Layer 6 of a small transformer language model trained on English Wikipedia (12 layers, counted from 0, width 128).
A neuron adds its activation times its output weights to the MLP's output. To switch it off is to set its activation to zero at one token and run the rest of the model.

Output weights of the MLP neurons that the questions are about. A number n stands for (n - 500) times 0.00055.
n8: 647 457 677 689 601 541 364 360 544 309 340 497 348 270 605 565 658 696 439 583 406 545 542 643 494 555 382 573 644 414 414 563 514 464 627 500 754 519 564 314 389 723 415 368 439 668 562 638 524 448 425 489 514 549 652 466 673 345 566 399 642 518 533 522 339 507 469 520 380 587 507 537 517 402 615 497 458 594 561 623 305 393 681 580 461 645 550 503 623 460 426 553 303 387 418 584 597 353 801 419 438 533 556 400 348 534 609 484 613 636 601 450 342 290 464 490 602 655 396 479 746 625 440 517 725 605 578 469
n44: 525 456 613 479 468 325 506 606 551 489 472 577 606 241 522 324 494 625 682 469 589 580 695 533 416 391 356 450 524 406 528 465 670 507 573 536 380 546 547 585 645 157 329 423 445 461 507 641 275 532 566 371 434 636 542 436 406 627 483 448 487 403 453 545 852 637 448 674 619 588 471 379 430 438 562 221 389 627 522 561 610 452 730 585 560 426 637 347 429 507 459 482 489 545 322 554 355 483 511 521 703 520 673 655 538 657 217 633 282 518 672 554 599 475 283 555 588 426 560 626 425 472 363 624 370 425 554 448
n48: 518 424 701 710 627 504 565 574 513 410 595 617 568 465 506 440 611 244 483 424 587 376 544 497 456 404 554 307 548 296 242 554 584 589 476 339 648 560 610 648 563 610 632 531 245 741 650 369 731 243 345 656 465 605 555 309 496 685 476 337 575 511 589 589 724 578 539 568 541 435 566 514 456 357 348 320 489 448 433 476 482 399 420 347 584 546 438 547 551 514 299 500 589 535 457 598 367 468 471 549 482 354 328 530 538 267 259 562 344 600 633 300 671 507 486 434 424 414 443 500 655 354 493 340 614 625 310 535
n55: 555 636 398 640 454 425 500 425 497 310 532 684 460 379 481 442 328 446 548 521 429 492 242 666 555 431 417 445 669 627 371 507 689 560 452 615 411 463 510 165 284 329 414 456 647 380 286 722 424 616 459 489 625 592 609 388 280 355 294 497 379 529 566 767 431 612 496 699 424 738 425 582 415 422 584 432 496 461 345 413 606 454 504 422 452 685 725 378 413 569 500 448 515 478 487 268 456 748 660 461 525 355 414 510 363 622 496 607 287 372 500 566 630 388 500 644 618 420 561 511 386 525 470 394 637 457 422 450
n68: 656 651 627 527 366 554 604 484 449 463 628 364 577 487 506 613 515 457 315 503 403 399 620 690 447 447 513 517 594 589 331 309 708 420 456 445 656 644 577 510 445 524 449 664 521 371 487 469 503 801 384 554 576 381 506 509 763 443 718 396 433 727 603 506 649 397 575 582 461 336 538 608 570 493 571 391 466 467 420 597 648 344 650 525 598 520 529 447 596 561 633 663 317 503 598 476 568 414 443 610 437 595 667 637 287 565 412 537 683 562 631 658 627 490 651 248 429 400 390 462 537 435 408 526 565 463 582 513
n127: 508 424 587 454 738 377 524 560 373 492 448 515 277 367 412 406 390 423 663 646 592 336 434 425 477 583 532 382 430 559 245 477 423 559 286 461 617 589 570 475 600 775 644 360 512 236 579 415 564 409 678 446 615 485 497 620 548 696 478 510 251 538 631 410 456 417 559 761 456 606 500 729 379 404 423 567 619 412 492 602 492 460 609 535 757 368 386 624 620 623 710 592 351 238 684 454 444 511 572 618 372 518 461 617 483 656 392 802 575 637 530 675 345 422 406 632 426 251 507 670 290 555 593 434 404 521 655 399
n128: 404 336 511 566 467 398 537 520 608 405 564 453 391 429 283 572 410 523 211 437 380 362 335 491 580 471 441 467 468 580 496 588 667 802 438 463 616 612 497 409 344 545 579 310 605 468 489 441 280 525 596 688 732 323 434 437 295 583 580 440 455 522 437 794 569 446 439 421 485 430 373 621 670 808 530 622 614 550 723 601 376 415 822 693 336 431 623 561 472 472 613 615 538 500 440 261 412 622 384 521 536 521 421 422 552 322 431 467 565 530 390 584 312 414 713 602 328 525 524 437 594 681 593 578 447 453 344 590
n130: 714 533 400 368 549 321 447 486 670 423 364 504 450 357 527 733 433 434 644 444 418 354 503 401 391 462 489 662 597 458 515 446 543 233 707 405 561 608 324 563 616 406 577 559 396 768 477 602 378 727 163 547 534 796 581 625 344 446 496 489 661 628 577 373 569 787 538 373 597 630 472 598 618 552 393 454 574 444 340 404 407 578 558 339 420 581 682 561 577 507 414 617 345 671 556 632 500 447 600 616 218 295 674 676 462 329 565 348 626 584 582 341 331 456 474 556 585 231 641 692 397 552 472 459 369 387 700 477
n155: 362 584 406 687 376 474 736 438 642 647 445 382 570 510 512 379 281 470 696 497 486 632 671 557 497 497 517 591 480 616 559 461 489 257 655 532 422 399 399 409 507 668 444 470 475 542 486 372 632 360 487 206 503 518 532 544 548 448 537 672 480 429 423 369 703 684 589 385 353 456 619 466 779 544 387 641 461 419 478 285 693 327 485 432 309 517 473 466 560 600 317 376 532 521 656 440 633 224 587 642 393 523 579 487 500 606 563 318 479 471 537 423 444 629 413 298 503 448 448 692 426 541 550 588 703 462 482 287
n162: 400 436 342 400 227 589 576 637 475 694 353 500 571 392 402 347 759 508 456 542 328 257 431 398 472 284 680 381 366 493 582 532 500 385 534 686 433 607 521 462 300 653 391 603 680 491 476 319 618 610 351 464 333 444 799 554 689 414 508 529 301 157 466 482 374 642 376 474 583 435 614 673 787 573 650 473 312 512 463 519 417 661 374 617 537 406 248 510 481 398 726 596 463 598 428 340 258 687 500 634 418 485 507 533 429 586 542 627 218 332 532 283 508 650 644 393 500 441 418 363 573 512 431 350 500 736 593 558
n168: 496 700 748 215 592 496 663 525 444 558 447 573 519 617 576 634 549 347 377 612 519 571 578 563 364 373 467 566 403 447 649 570 543 412 664 433 648 431 408 489 549 275 423 588 620 466 500 662 512 392 336 524 295 606 578 546 496 323 552 479 327 301 478 560 815 546 693 453 386 214 572 447 519 696 600 462 281 342 488 236 547 380 521 500 868 716 291 760 604 478 372 414 504 573 528 496 540 397 477 312 538 750 394 626 524 462 431 390 319 512 596 530 454 416 574 601 432 508 598 535 493 515 848 455 500 724 528 477
n184: 661 447 493 358 392 273 544 597 383 470 573 445 629 460 434 493 439 445 617 350 425 440 568 630 350 683 595 470 539 452 679 252 515 695 392 387 598 718 624 546 547 541 440 492 462 500 360 519 581 529 601 560 529 661 423 453 292 562 514 661 384 444 539 697 422 669 641 657 454 553 485 374 577 428 514 769 646 496 611 603 500 282 173 774 437 456 464 418 461 676 482 676 584 569 635 724 455 562 393 461 515 377 542 734 483 532 694 388 595 699 628 518 449 405 564 532 459 563 718 888 507 324 508 471 629 503 628 409
n212: 392 291 576 431 493 693 416 611 734 519 466 345 268 664 537 515 375 309 471 552 522 397 520 582 473 436 649 340 555 321 560 546 609 322 630 601 666 554 678 493 485 270 467 587 500 454 527 414 439 530 525 357 245 376 444 659 585 572 928 309 613 650 325 125 452 443 351 428 428 566 473 392 664 667 482 429 504 370 508 614 657 422 292 652 504 276 419 655 522 369 363 589 461 259 448 585 450 428 344 674 402 431 601 472 490 583 588 472 466 496 439 339 443 555 332 298 504 485 529 582 479 455 574 500 574 363 496 707
n292: 477 384 421 428 240 362 531 775 395 409 626 541 237 430 483 496 373 601 468 344 339 463 523 513 583 519 393 300 551 351 682 553 573 586 358 488 532 581 361 453 349 685 493 29 484 571 586 485 530 402 550 599 389 393 325 630 340 672 453 565 676 477 659 503 747 391 577 507 650 645 450 445 481 559 629 481 660 606 731 670 417 591 753 643 245 556 598 637 399 382 474 622 628 537 579 393 507 664 248 284 571 650 337 532 507 447 448 593 433 418 520 514 346 504 446 496 413 628 666 408 524 603 546 559 431 431 350 459
n302: 333 489 449 715 267 627 428 515 365 373 477 227 351 604 619 606 468 550 614 732 485 747 435 639 417 437 541 602 492 362 477 362 412 773 292 367 279 555 361 379 419 693 578 243 708 561 700 420 277 716 393 492 713 576 511 618 462 390 515 636 451 464 560 533 358 461 485 452 388 580 626 677 471 462 405 543 564 351 553 693 334 435 546 368 322 410 633 500 541 504 401 804 553 465 547 389 570 399 657 531 457 515 433 423 370 530 268 695 492 480 633 625 394 549 771 261 649 288 470 709 449 416 408 684 328 496 516 415
n303: 474 430 357 507 630 543 493 630 629 669 414 540 416 561 578 518 689 586 391 563 337 567 398 462 535 420 230 420 451 601 717 540 448 474 479 478 597 585 587 514 571 396 160 659 462 673 562 574 460 606 579 467 453 548 686 500 566 605 475 420 417 677 416 540 624 649 543 596 431 753 530 347 545 674 476 248 818 631 636 454 419 362 512 310 555 631 489 429 713 538 305 396 477 641 450 847 276 341 577 500 478 607 693 639 376 401 427 477 544 334 526 328 355 447 486 577 378 325 558 563 382 479 452 447 500 497 530 381

Each question names a token from some text and the token that comes next. It shows the activations a of the neurons there, in the order above. A number n stands for (n - 500) times 0.029.

Then comes g, the gradient of the next token's log-probability with respect to the MLP's output, scaled to length 1. A neuron's effect is roughly proportional to its activation times (output weights . g). A number n stands for (n - 500) times 0.00076.

"ich", then " with"
a: 514 491 497 500 504 506 319 498 445 509 572 591 526 523 486 516
g: 404 448 416 562 396 517 516 540 511 519 447 581 516 536 498 521 504 560 316 722 245 417 489 697 548 351 681 418 311 421 454 393 484 526 629 429 606 417 465 369 470 494 536 705 628 461 585 461 356 287 693 575 430 629 706 604 471 374 535 541 468 580 693 391 531 629 468 583 471 607 629 230 441 487 569 438 417 594 767 404 422 563 276 479 324 506 326 478 250 585 251 501 489 499 662 466 629 644 443 563 489 439 340 442 339 547 366 486 685 648 444 287 755 379 478 539 541 513 413 226 536 359 501 411 619 553 545 365
Which neuron, switched off, lowers the next token's probability most? n128

"ation", then ","
a: 498 476 493 518 499 488 407 501 423 513 514 506 480 521 480 500
g: 384 502 601 486 641 293 449 424 586 516 440 761 593 597 400 676 396 466 429 546 442 435 494 686 487 553 451 518 540 643 667 707 351 382 502 336 633 714 628 570 381 384 366 464 388 465 652 395 545 548 593 565 556 404 563 620 462 428 390 503 339 565 359 496 481 503 436 426 517 385 445 726 574 474 642 307 398 267 285 728 389 611 548 715 407 459 635 441 394 598 286 575 512 670 607 505 494 504 465 492 428 493 591 494 547 301 463 579 321 444 631 651 521 348 347 526 632 334 290 411 405 427 321 751 518 576 356 686
Which neuron, switched off, raises the next token's probability most? n128

"ord", then " she"
a: 495 496 500 554 508 824 488 500 488 516 509 562 473 436 495 502
g: 415 535 723 544 591 469 734 426 341 429 400 262 594 623 464 673 405 375 471 491 434 668 477 375 321 513 638 473 353 481 337 392 445 715 456 545 474 653 311 593 515 562 463 544 415 487 566 408 451 396 318 412 464 574 415 713 674 461 458 628 356 446 544 366 397 539 457 404 264 493 402 496 334 480 598 426 771 484 560 454 619 220 320 374 824 743 299 447 546 478 462 611 586 450 447 485 537 298 455 583 546 552 345 681 355 442 430 453 613 438 515 316 405 413 528 425 536 452 456 597 516 356 376 550 401 332 571 552
Which two neurons, each switched off alone, lower its probability most, in order? n127, n292

" that", then " dr"
a: 510 481 204 494 579 503 503 488 443 503 504 495 503 499 502 504
g: 669 512 629 532 565 280 534 672 467 607 687 446 580 729 464 303 631 512 436 394 415 574 552 639 436 458 681 549 624 416 471 638 501 772 621 357 531 250 552 530 560 454 398 655 843 583 518 412 506 369 433 568 155 543 588 450 343 614 407 566 575 610 533 459 618 575 494 563 551 565 367 485 408 489 507 699 501 545 498 372 467 620 304 407 520 598 392 500 463 319 445 452 317 708 498 616 494 529 661 253 371 598 588 686 227 522 370 577 462 394 523 443 404 522 519 437 587 545 474 467 542 644 464 623 601 720 534 477
Which neuron, switched off, raises the next token's probability most? n48

"v", then "amp"
a: 505 484 452 509 493 502 487 517 506 484 379 636 499 504 496 552
g: 613 679 717 492 683 346 497 470 659 492 404 674 416 657 826 426 470 460 369 423 522 418 292 489 595 598 377 372 502 465 610 497 410 617 609 456 421 451 571 569 823 458 542 459 459 408 706 459 370 359 380 617 617 430 455 601 630 684 482 521 429 601 505 424 577 597 495 634 440 437 292 335 556 480 381 319 696 511 707 477 450 298 632 395 507 585 409 297 387 384 447 362 531 497 356 396 480 713 466 632 350 721 589 394 444 633 455 334 621 392 427 369 638 425 626 382 453 445 413 405 397 512 377 561 544 484 498 678
Which neuron, switched off, lowers the next token's probability most? n303

"s", then " in"
a: 491 487 504 679 506 493 487 475 443 503 491 492 501 525 507 507
g: 657 278 535 315 528 611 479 586 291 371 483 362 542 478 448 533 739 663 452 458 487 589 544 693 377 472 324 368 385 512 281 369 671 506 490 527 233 615 432 606 609 629 660 564 476 351 338 473 496 547 387 574 557 329 455 481 407 571 613 529 586 725 571 396 487 591 511 550 586 441 545 504 311 565 354 751 351 416 489 564 490 600 300 426 739 474 613 451 540 577 673 324 490 408 470 454 550 505 284 381 697 391 392 524 688 571 485 529 557 720 349 666 663 401 602 523 404 614 619 515 563 421 499 392 261 619 528 437
Which neuron, switched off, lowers the next token's probability most? n155

" a", then "ge"
a: 497 366 499 488 511 486 503 485 511 491 499 497 503 605 510 500
g: 635 576 508 527 399 596 519 406 482 547 315 548 315 418 672 602 480 651 616 528 620 608 454 761 483 476 352 740 471 403 606 605 349 532 524 463 432 353 521 475 460 429 430 514 332 488 494 384 476 344 587 367 395 619 504 349 428 474 457 371 406 653 447 574 549 540 361 486 525 556 614 568 766 328 357 630 262 586 435 722 438 541 447 756 670 371 453 421 703 474 313 365 212 472 355 448 464 426 370 294 531 616 404 528 643 512 386 556 366 444 442 424 322 324 303 433 500 502 537 650 596 722 521 475 272 531 452 593
Which neuron, switched off, raises the next token's probability most? n44

"ing", then " and"
a: 377 496 644 461 479 499 500 506 501 498 506 497 504 501 500 510
g: 341 595 470 539 544 354 625 391 745 398 528 750 544 314 718 506 420 506 446 428 359 643 245 495 445 370 376 374 413 565 474 564 603 434 540 392 637 485 421 383 462 622 429 482 547 306 344 455 505 609 539 585 488 771 387 554 442 392 331 553 331 283 133 477 449 415 255 607 478 367 561 609 721 249 544 441 447 482 524 471 520 476 501 564 412 365 686 588 294 567 399 513 603 564 613 378 489 609 528 516 491 412 588 447 619 371 544 630 420 510 658 505 461 448 525 607 750 538 486 670 481 665 469 420 600 690 463 449
Which neuron, switched off, raises the next token's probability most? n55

"5", then "7"
a: 491 505 499 507 495 499 511 506 593 504 485 508 515 488 489 513
g: 571 563 176 466 681 582 430 410 557 381 529 414 362 688 482 472 405 527 633 368 526 454 514 499 359 620 366 711 501 383 577 474 569 459 411 380 457 340 413 500 514 602 373 358 512 494 510 425 645 451 512 273 293 564 322 370 559 571 585 561 688 494 699 468 482 598 626 393 329 761 540 219 541 489 415 502 791 480 595 648 466 464 528 420 666 459 362 457 234 471 552 391 611 491 574 560 647 510 513 650 539 562 429 695 613 580 620 280 634 611 408 363 540 497 629 491 469 648 739 517 554 748 481 563 439 475 510 348
Which neuron, switched off, lowers the next token's probability most? n155

"c", then "ort"
a: 485 496 510 474 497 500 493 500 493 496 494 467 497 510 495 478
g: 383 447 559 335 367 537 648 570 586 526 544 333 437 683 228 288 534 574 668 516 379 377 585 372 469 494 388 559 531 384 452 621 328 564 559 293 646 348 414 534 561 285 446 574 517 510 397 432 548 746 411 734 494 434 821 698 581 479 830 492 484 529 194 554 459 579 672 571 517 377 476 363 501 333 453 522 491 527 390 575 713 573 616 340 412 414 546 610 356 522 481 423 616 361 531 585 374 490 299 760 591 524 446 557 390 512 672 516 495 495 501 574 563 650 440 546 425 452 440 414 442 376 614 551 654 561 496 529
Which neuron, switched off, lowers the next token's probability most? n55

" g", then "un"
a: 497 506 499 492 484 495 493 495 508 521 499 506 632 541 493 498
g: 715 596 703 586 517 436 644 608 611 474 468 626 458 532 521 777 600 596 504 348 667 344 485 348 585 546 425 500 407 398 490 526 413 533 476 466 601 443 509 532 380 628 435 560 534 482 659 454 448 463 599 620 459 318 400 570 513 640 724 508 604 652 647 382 535 668 521 580 414 443 540 419 404 216 470 518 544 515 441 352 465 501 578 363 532 501 372 664 469 406 658 477 433 254 441 474 264 471 685 382 493 512 458 528 406 270 676 478 426 683 485 401 508 525 378 572 435 326 882 358 584 578 491 740 252 481 406 739
Which neuron, switched off, lowers the next token's probability most? n212

"og", then " A"
a: 393 500 490 505 453 454 463 493 512 514 505 505 546 539 520 505
g: 517 457 571 418 581 445 594 403 326 310 583 470 511 503 549 513 417 459 297 533 617 379 681 592 528 667 688 673 377 546 310 274 356 699 493 422 349 564 429 563 412 603 631 526 752 540 680 503 474 497 325 645 462 721 379 442 531 482 481 539 392 468 584 642 506 619 484 405 631 469 538 636 311 516 661 305 474 570 514 502 377 630 607 371 479 670 540 452 691 376 565 452 754 634 367 541 542 657 125 630 584 495 599 630 692 401 420 520 630 673 541 485 686 547 503 438 333 640 554 403 529 436 545 381 372 498 480 623
Which neuron, switched off, raises the next token's probability most? n212

" from", then " Cent"
a: 494 555 471 513 479 508 506 501 491 502 480 495 508 602 498 493
g: 635 507 591 629 491 470 483 706 606 507 583 343 444 328 449 339 402 320 588 438 500 581 429 510 520 598 415 629 479 278 620 342 471 644 653 657 373 391 339 455 764 555 409 688 649 350 519 286 411 498 435 697 250 407 467 375 498 310 597 372 564 428 577 440 530 408 341 575 655 472 322 653 530 665 410 501 319 439 686 610 659 674 646 449 425 456 392 449 709 337 425 575 623 606 318 463 430 543 401 577 430 642 347 592 508 669 674 539 443 387 496 609 522 547 572 392 375 581 484 670 444 668 320 524 395 491 483 543
Which two neurons, each switched off alone, lower its probability most, in order? n292, n44

" def", then "ens"
a: 492 501 578 508 472 513 480 497 488 497 505 493 500 678 523 502
g: 564 477 407 349 386 577 351 547 619 463 607 571 412 519 484 748 367 323 385 755 542 793 519 564 454 481 582 526 569 421 684 518 465 432 401 422 551 573 389 562 389 436 372 512 410 658 445 407 492 419 430 251 593 452 566 586 554 540 681 447 652 276 403 486 442 452 520 557 353 402 524 441 396 577 497 531 697 490 382 483 430 759 458 257 454 391 392 599 492 504 622 665 450 460 537 488 537 517 446 541 347 596 419 415 376 250 211 538 480 766 593 415 344 576 551 539 711 383 628 628 294 663 482 801 436 404 492 479
Which two neurons, each switched off alone, lower its probability most, in order? n292, n302

"×", then " t"
a: 505 489 501 508 497 496 498 489 503 510 504 498 501 524 496 501
g: 333 542 494 437 512 401 511 456 377 648 492 329 774 459 668 457 538 538 599 520 519 831 632 361 407 428 630 541 425 481 672 620 591 315 632 301 701 508 572 508 493 715 385 400 503 436 546 573 532 433 606 611 446 702 631 481 736 310 588 566 332 374 644 389 616 498 421 596 368 518 420 513 304 508 487 415 465 382 571 422 497 460 101 369 526 488 456 435 591 742 548 464 379 492 791 540 494 522 499 448 570 669 345 532 581 569 468 441 539 624 391 451 448 427 733 477 507 514 495 641 383 352 447 625 532 631 663 523
Which neuron, switched off, raises the next token's probability most? n292

" T", then "ul"
a: 498 494 504 504 428 498 396 489 495 513 495 504 495 487 501 514
g: 638 637 484 332 385 494 524 736 559 462 457 378 558 485 624 348 686 226 406 461 484 343 440 362 537 629 370 346 611 551 641 614 585 583 458 353 557 557 583 664 489 476 514 447 301 579 612 604 623 521 460 405 529 346 456 517 691 251 610 455 313 641 516 702 471 660 666 720 608 402 412 513 681 276 478 542 339 552 328 400 584 328 581 652 703 476 539 478 631 573 515 396 395 446 466 521 647 469 479 611 571 666 544 478 604 680 322 351 502 610 346 514 550 579 369 388 508 464 425 344 539 498 499 340 426 252 434 674
Which neuron, switched off, lowers the next token's probability most? n128

"ill", then "s"
a: 500 485 559 498 498 487 502 491 516 502 498 479 482 483 517 477
g: 631 305 453 476 672 186 537 556 610 596 650 421 615 438 511 367 480 680 277 584 385 493 468 564 594 553 541 439 548 546 538 536 399 463 488 423 350 400 630 507 414 482 410 513 466 444 614 421 618 449 369 416 695 463 544 596 726 461 630 495 542 396 521 582 408 594 456 685 631 506 524 308 491 428 784 503 523 335 348 494 552 875 661 381 529 444 390 550 505 554 648 426 744 427 482 630 535 364 251 512 573 436 356 730 542 446 635 393 552 703 645 429 523 584 437 655 440 525 323 602 544 670 583 664 386 526 684 382
Which neuron, switched off, raises the next token's probability most? n302

"p", then "ie"
a: 527 479 509 498 480 510 470 495 504 501 509 500 502 516 494 452
g: 455 496 685 352 508 374 415 385 319 436 526 567 465 430 502 431 562 332 404 648 581 570 446 604 351 553 480 444 531 403 377 546 561 377 461 646 373 428 305 397 408 574 464 534 808 627 402 536 534 610 748 322 604 361 633 463 503 657 436 548 521 436 766 551 549 739 429 444 525 511 482 570 380 370 449 495 409 527 417 563 513 325 513 699 456 429 303 423 579 469 544 622 613 375 357 476 621 537 579 578 449 515 500 693 614 358 425 496 667 421 699 533 334 498 500 487 596 412 593 717 398 610 333 297 471 354 804 163
Which neuron, switched off, raises the next token's probability most? n44

"0", then "."
a: 499 186 492 493 500 499 500 485 518 505 501 497 493 511 501 497
g: 484 560 478 689 317 596 624 290 591 307 432 319 535 539 497 371 417 640 291 549 384 265 447 386 506 454 513 525 671 496 661 523 628 480 483 602 718 432 602 422 451 422 434 469 568 546 453 416 415 435 660 457 539 623 603 391 435 368 357 447 451 431 572 586 416 331 384 596 538 614 397 492 612 577 535 567 452 338 487 353 609 191 350 630 618 529 502 385 392 622 477 327 509 408 667 526 426 544 566 699 523 435 333 295 519 459 557 611 554 485 488 463 84 644 507 623 566 458 318 348 363 499 686 760 577 628 390 462
Which neuron, switched off, lowers the next token's probability most? n44

"rib", then "el"
a: 520 497 533 504 461 498 500 502 511 512 481 505 512 521 499 485
g: 660 632 535 535 453 441 546 579 638 370 469 467 421 481 398 362 559 554 433 613 515 725 722 568 551 716 328 438 606 646 411 476 402 507 328 406 581 458 483 671 633 537 423 491 581 502 362 562 517 486 639 646 560 416 498 674 541 451 346 491 545 202 549 424 264 739 529 833 326 441 499 369 469 617 638 628 537 723 488 517 571 307 560 539 311 382 454 389 560 464 524 797 521 636 532 350 435 500 392 493 595 291 449 630 420 503 403 442 557 323 579 658 564 530 547 268 547 578 477 653 573 456 507 348 548 438 758 471
Which neuron, switched off, raises the next token's probability most? n68

" A", then "A"
a: 520 498 511 507 491 504 512 482 510 487 487 399 491 503 500 484
g: 479 399 819 556 559 513 341 357 452 318 554 327 359 588 560 660 296 393 227 424 411 323 483 562 378 565 404 468 593 447 604 292 464 723 537 574 550 581 378 416 675 394 492 388 674 700 579 553 350 356 684 564 445 588 454 469 462 371 684 640 460 447 210 514 397 580 551 377 459 535 465 543 634 559 672 510 655 521 459 540 553 365 405 571 461 459 458 476 469 422 503 439 509 653 465 439 549 566 457 621 495 270 539 436 480 369 529 264 383 838 433 491 641 416 361 471 422 632 409 418 713 358 647 572 623 474 602 505
Which neuron, switched off, raises the next token's probability most? n184

"as", then " on"
a: 517 492 501 503 500 514 456 513 146 688 494 507 517 526 508 494
g: 539 497 276 270 479 480 457 606 448 669 590 431 708 386 509 405 458 802 508 373 271 461 593 680 445 503 368 465 623 445 422 399 633 658 677 364 385 403 493 528 621 554 631 632 666 543 358 282 432 582 411 540 543 334 557 391 404 602 751 614 441 467 471 554 684 700 586 496 427 614 479 187 413 573 710 419 471 573 554 464 330 678 492 368 527 456 534 546 349 443 649 304 475 383 538 353 608 525 490 538 543 388 581 327 406 480 538 595 742 505 396 430 647 505 579 547 515 313 554 556 710 541 499 483 635 602 650 537
Which neuron, switched off, lowers the next token's probability most? n162

" he", then " ch"
a: 503 474 527 513 504 498 488 504 498 502 500 513 504 796 473 517
g: 510 628 556 649 346 435 556 478 428 575 444 528 384 592 533 369 456 447 610 610 312 497 478 328 498 491 581 519 308 532 576 662 273 429 434 416 331 377 357 291 442 553 557 501 675 470 796 424 424 530 592 419 472 268 638 352 644 483 394 493 355 312 584 810 604 609 642 470 688 607 488 590 450 363 569 425 333 200 567 531 546 599 610 400 375 567 494 522 298 483 618 530 294 491 592 589 449 470 684 458 370 642 571 535 507 488 284 338 339 424 287 380 633 526 522 660 577 529 531 357 498 406 685 518 582 583 598 450
Which neuron, switched off, lowers the next token's probability most? n292

"id", then "ated"
a: 582 508 507 507 503 513 506 516 524 564 505 495 483 515 506 495
g: 656 607 713 505 660 645 669 645 321 423 420 421 590 396 541 754 702 516 544 427 509 559 738 656 313 469 398 457 466 566 249 467 703 576 544 503 454 480 674 461 409 565 536 625 584 805 399 510 332 571 476 504 359 351 600 310 456 525 618 480 486 530 663 647 322 582 531 440 513 507 531 571 481 466 629 438 465 348 507 512 489 381 573 337 591 645 362 327 382 639 437 593 566 533 613 392 330 471 331 515 429 591 510 462 526 525 581 329 436 891 474 600 669 463 520 570 729 592 533 423 494 420 290 551 504 449 370 419
Which neuron, switched off, lowers the next token's probability most? n8

"1", then "9"
a: 494 493 496 499 500 495 499 403 608 517 492 508 499 499 497 499
g: 463 552 685 523 313 192 656 447 373 421 470 642 653 594 457 492 597 568 532 504 527 759 421 456 517 475 494 237 616 492 679 277 440 663 433 617 596 491 594 602 535 622 541 648 794 588 394 401 534 508 510 414 698 259 497 436 581 509 598 658 406 617 684 583 290 324 542 586 446 617 327 375 490 656 629 570 597 473 546 377 535 282 706 294 392 432 495 557 486 308 512 489 527 665 475 544 349 525 670 425 524 524 532 545 403 548 551 519 310 681 708 520 559 620 516 478 566 527 468 465 381 666 489 568 676 464 375 559
Which neuron, switched off, lowers the next token's probability most? n130

" ", then "×"
a: 487 520 503 514 508 504 481 510 510 489 493 494 505 506 502 507
g: 501 647 406 567 550 538 481 776 587 322 504 242 598 556 610 343 466 553 361 627 664 512 423 342 412 324 589 602 439 283 577 533 367 461 432 394 554 356 438 563 591 281 393 507 392 598 858 364 476 553 496 495 390 509 618 210 776 766 621 322 507 556 694 720 519 516 433 386 411 454 455 343 463 469 349 406 506 426 540 403 385 536 484 421 577 542 337 414 580 401 449 438 388 499 493 628 413 688 520 521 578 579 554 552 593 567 411 538 214 462 447 269 508 547 526 518 489 485 379 523 530 543 522 573 725 547 638 594
Which neuron, switched off, raises the next token's probability most? n55

" T", then "ap"
a: 509 529 493 511 302 508 347 486 514 503 500 499 490 510 513 498
g: 655 567 563 572 591 484 456 238 547 474 739 533 315 357 750 594 561 576 512 462 484 402 571 514 614 533 540 432 470 521 514 282 397 430 568 628 453 578 333 537 473 443 648 499 277 456 655 368 423 380 533 643 350 623 598 606 627 358 333 566 294 820 493 585 690 487 520 597 326 463 283 515 461 539 511 793 507 431 599 459 419 573 517 550 514 550 310 302 590 651 294 477 316 656 349 354 360 486 452 452 402 640 369 443 555 425 492 606 510 728 497 569 683 507 404 533 506 486 540 523 612 575 402 483 402 744 434 642
Which neuron, switched off, raises the next token's probability most? n68

".", then "\n"
a: 498 499 430 484 462 492 503 502 499 501 480 496 492 508 501 500
g: 479 676 574 467 489 571 515 469 421 508 482 354 276 447 421 384 475 380 585 491 499 534 282 477 574 413 466 536 549 541 435 377 487 611 601 427 585 491 592 391 379 643 591 314 353 515 409 485 633 297 477 452 555 518 515 454 480 102 821 471 562 466 390 610 473 404 301 561 499 578 438 400 725 272 508 496 709 455 433 316 645 467 588 439 482 457 533 648 282 713 503 552 431 438 513 514 362 560 650 539 531 462 222 509 587 638 487 548 413 679 355 477 546 240 616 275 530 522 661 402 633 482 604 225 342 536 580 423
Which neuron, switched off, raises the next token's probability most? n48

" f", then "ell"
a: 502 517 506 501 497 504 539 448 503 503 511 467 496 526 483 583
g: 600 551 436 632 431 648 469 500 331 390 573 574 478 578 553 430 493 465 541 591 462 463 420 584 392 652 546 487 525 457 391 529 458 531 365 524 468 443 492 701 573 518 324 482 440 516 146 657 559 576 699 450 483 669 521 577 495 724 478 536 602 523 239 391 257 622 308 445 293 389 607 585 618 857 427 458 477 507 473 395 517 559 519 664 610 434 446 436 440 530 650 523 488 429 828 417 771 655 298 627 608 369 464 563 349 405 696 518 658 412 352 415 484 448 704 547 451 645 508 615 726 455 441 405 393 433 481 528
Which neuron, switched off, raises the next token's probability most? n303

"oy", then "d"
a: 503 481 504 513 283 556 500 495 504 501 479 516 473 506 493 497
g: 496 640 220 557 478 362 640 531 436 570 310 526 467 521 542 211 576 454 404 416 501 581 312 597 394 641 492 349 554 608 741 529 540 587 729 522 495 463 536 485 536 473 502 724 634 307 646 588 521 551 416 593 610 550 368 370 541 651 447 441 540 495 269 517 508 586 365 393 612 590 505 350 446 599 209 595 564 546 418 490 368 718 575 653 597 553 438 525 641 582 372 238 562 440 421 521 375 578 382 622 463 403 495 598 590 471 602 454 218 465 452 193 558 399 538 523 490 418 514 265 474 584 518 720 407 636 577 663
Which neuron, switched off, lowers the next token's probability most? n68

"ack", then " by"
a: 497 515 618 564 521 689 499 499 481 482 479 500 497 523 504 496
g: 325 407 384 594 538 339 567 322 266 543 527 505 349 463 428 459 569 248 455 591 478 571 529 676 578 394 640 695 485 475 479 554 708 250 403 571 582 309 266 512 517 414 410 623 555 488 558 423 604 414 367 542 435 468 473 486 366 764 537 630 623 491 425 525 733 594 647 592 572 524 657 472 482 557 364 702 495 450 385 514 631 538 602 483 409 334 465 434 736 591 547 333 616 445 582 572 539 451 541 469 563 551 316 463 570 408 285 838 587 580 522 335 710 413 603 505 366 553 448 427 620 399 414 298 328 687 498 486
Which neuron, switched off, lowers the next token's probability most? n48

"er", then " that"
a: 500 491 455 493 497 496 493 500 492 497 496 513 501 504 450 498
g: 532 364 529 406 609 374 399 456 375 426 626 649 823 511 596 541 332 410 311 663 235 602 422 445 555 344 579 570 276 545 364 490 468 587 492 437 619 580 385 496 551 553 494 474 414 580 408 500 422 549 445 481 484 492 444 498 493 412 478 569 363 482 585 596 530 638 245 461 536 564 716 448 410 496 650 471 540 475 431 389 650 477 613 328 467 715 515 493 593 724 495 521 636 537 669 577 369 541 351 503 433 482 510 306 655 439 468 702 590 645 476 466 834 205 657 524 418 755 376 347 506 438 352 465 422 483 421 773
Which neuron, switched off, lowers the next token's probability most? n302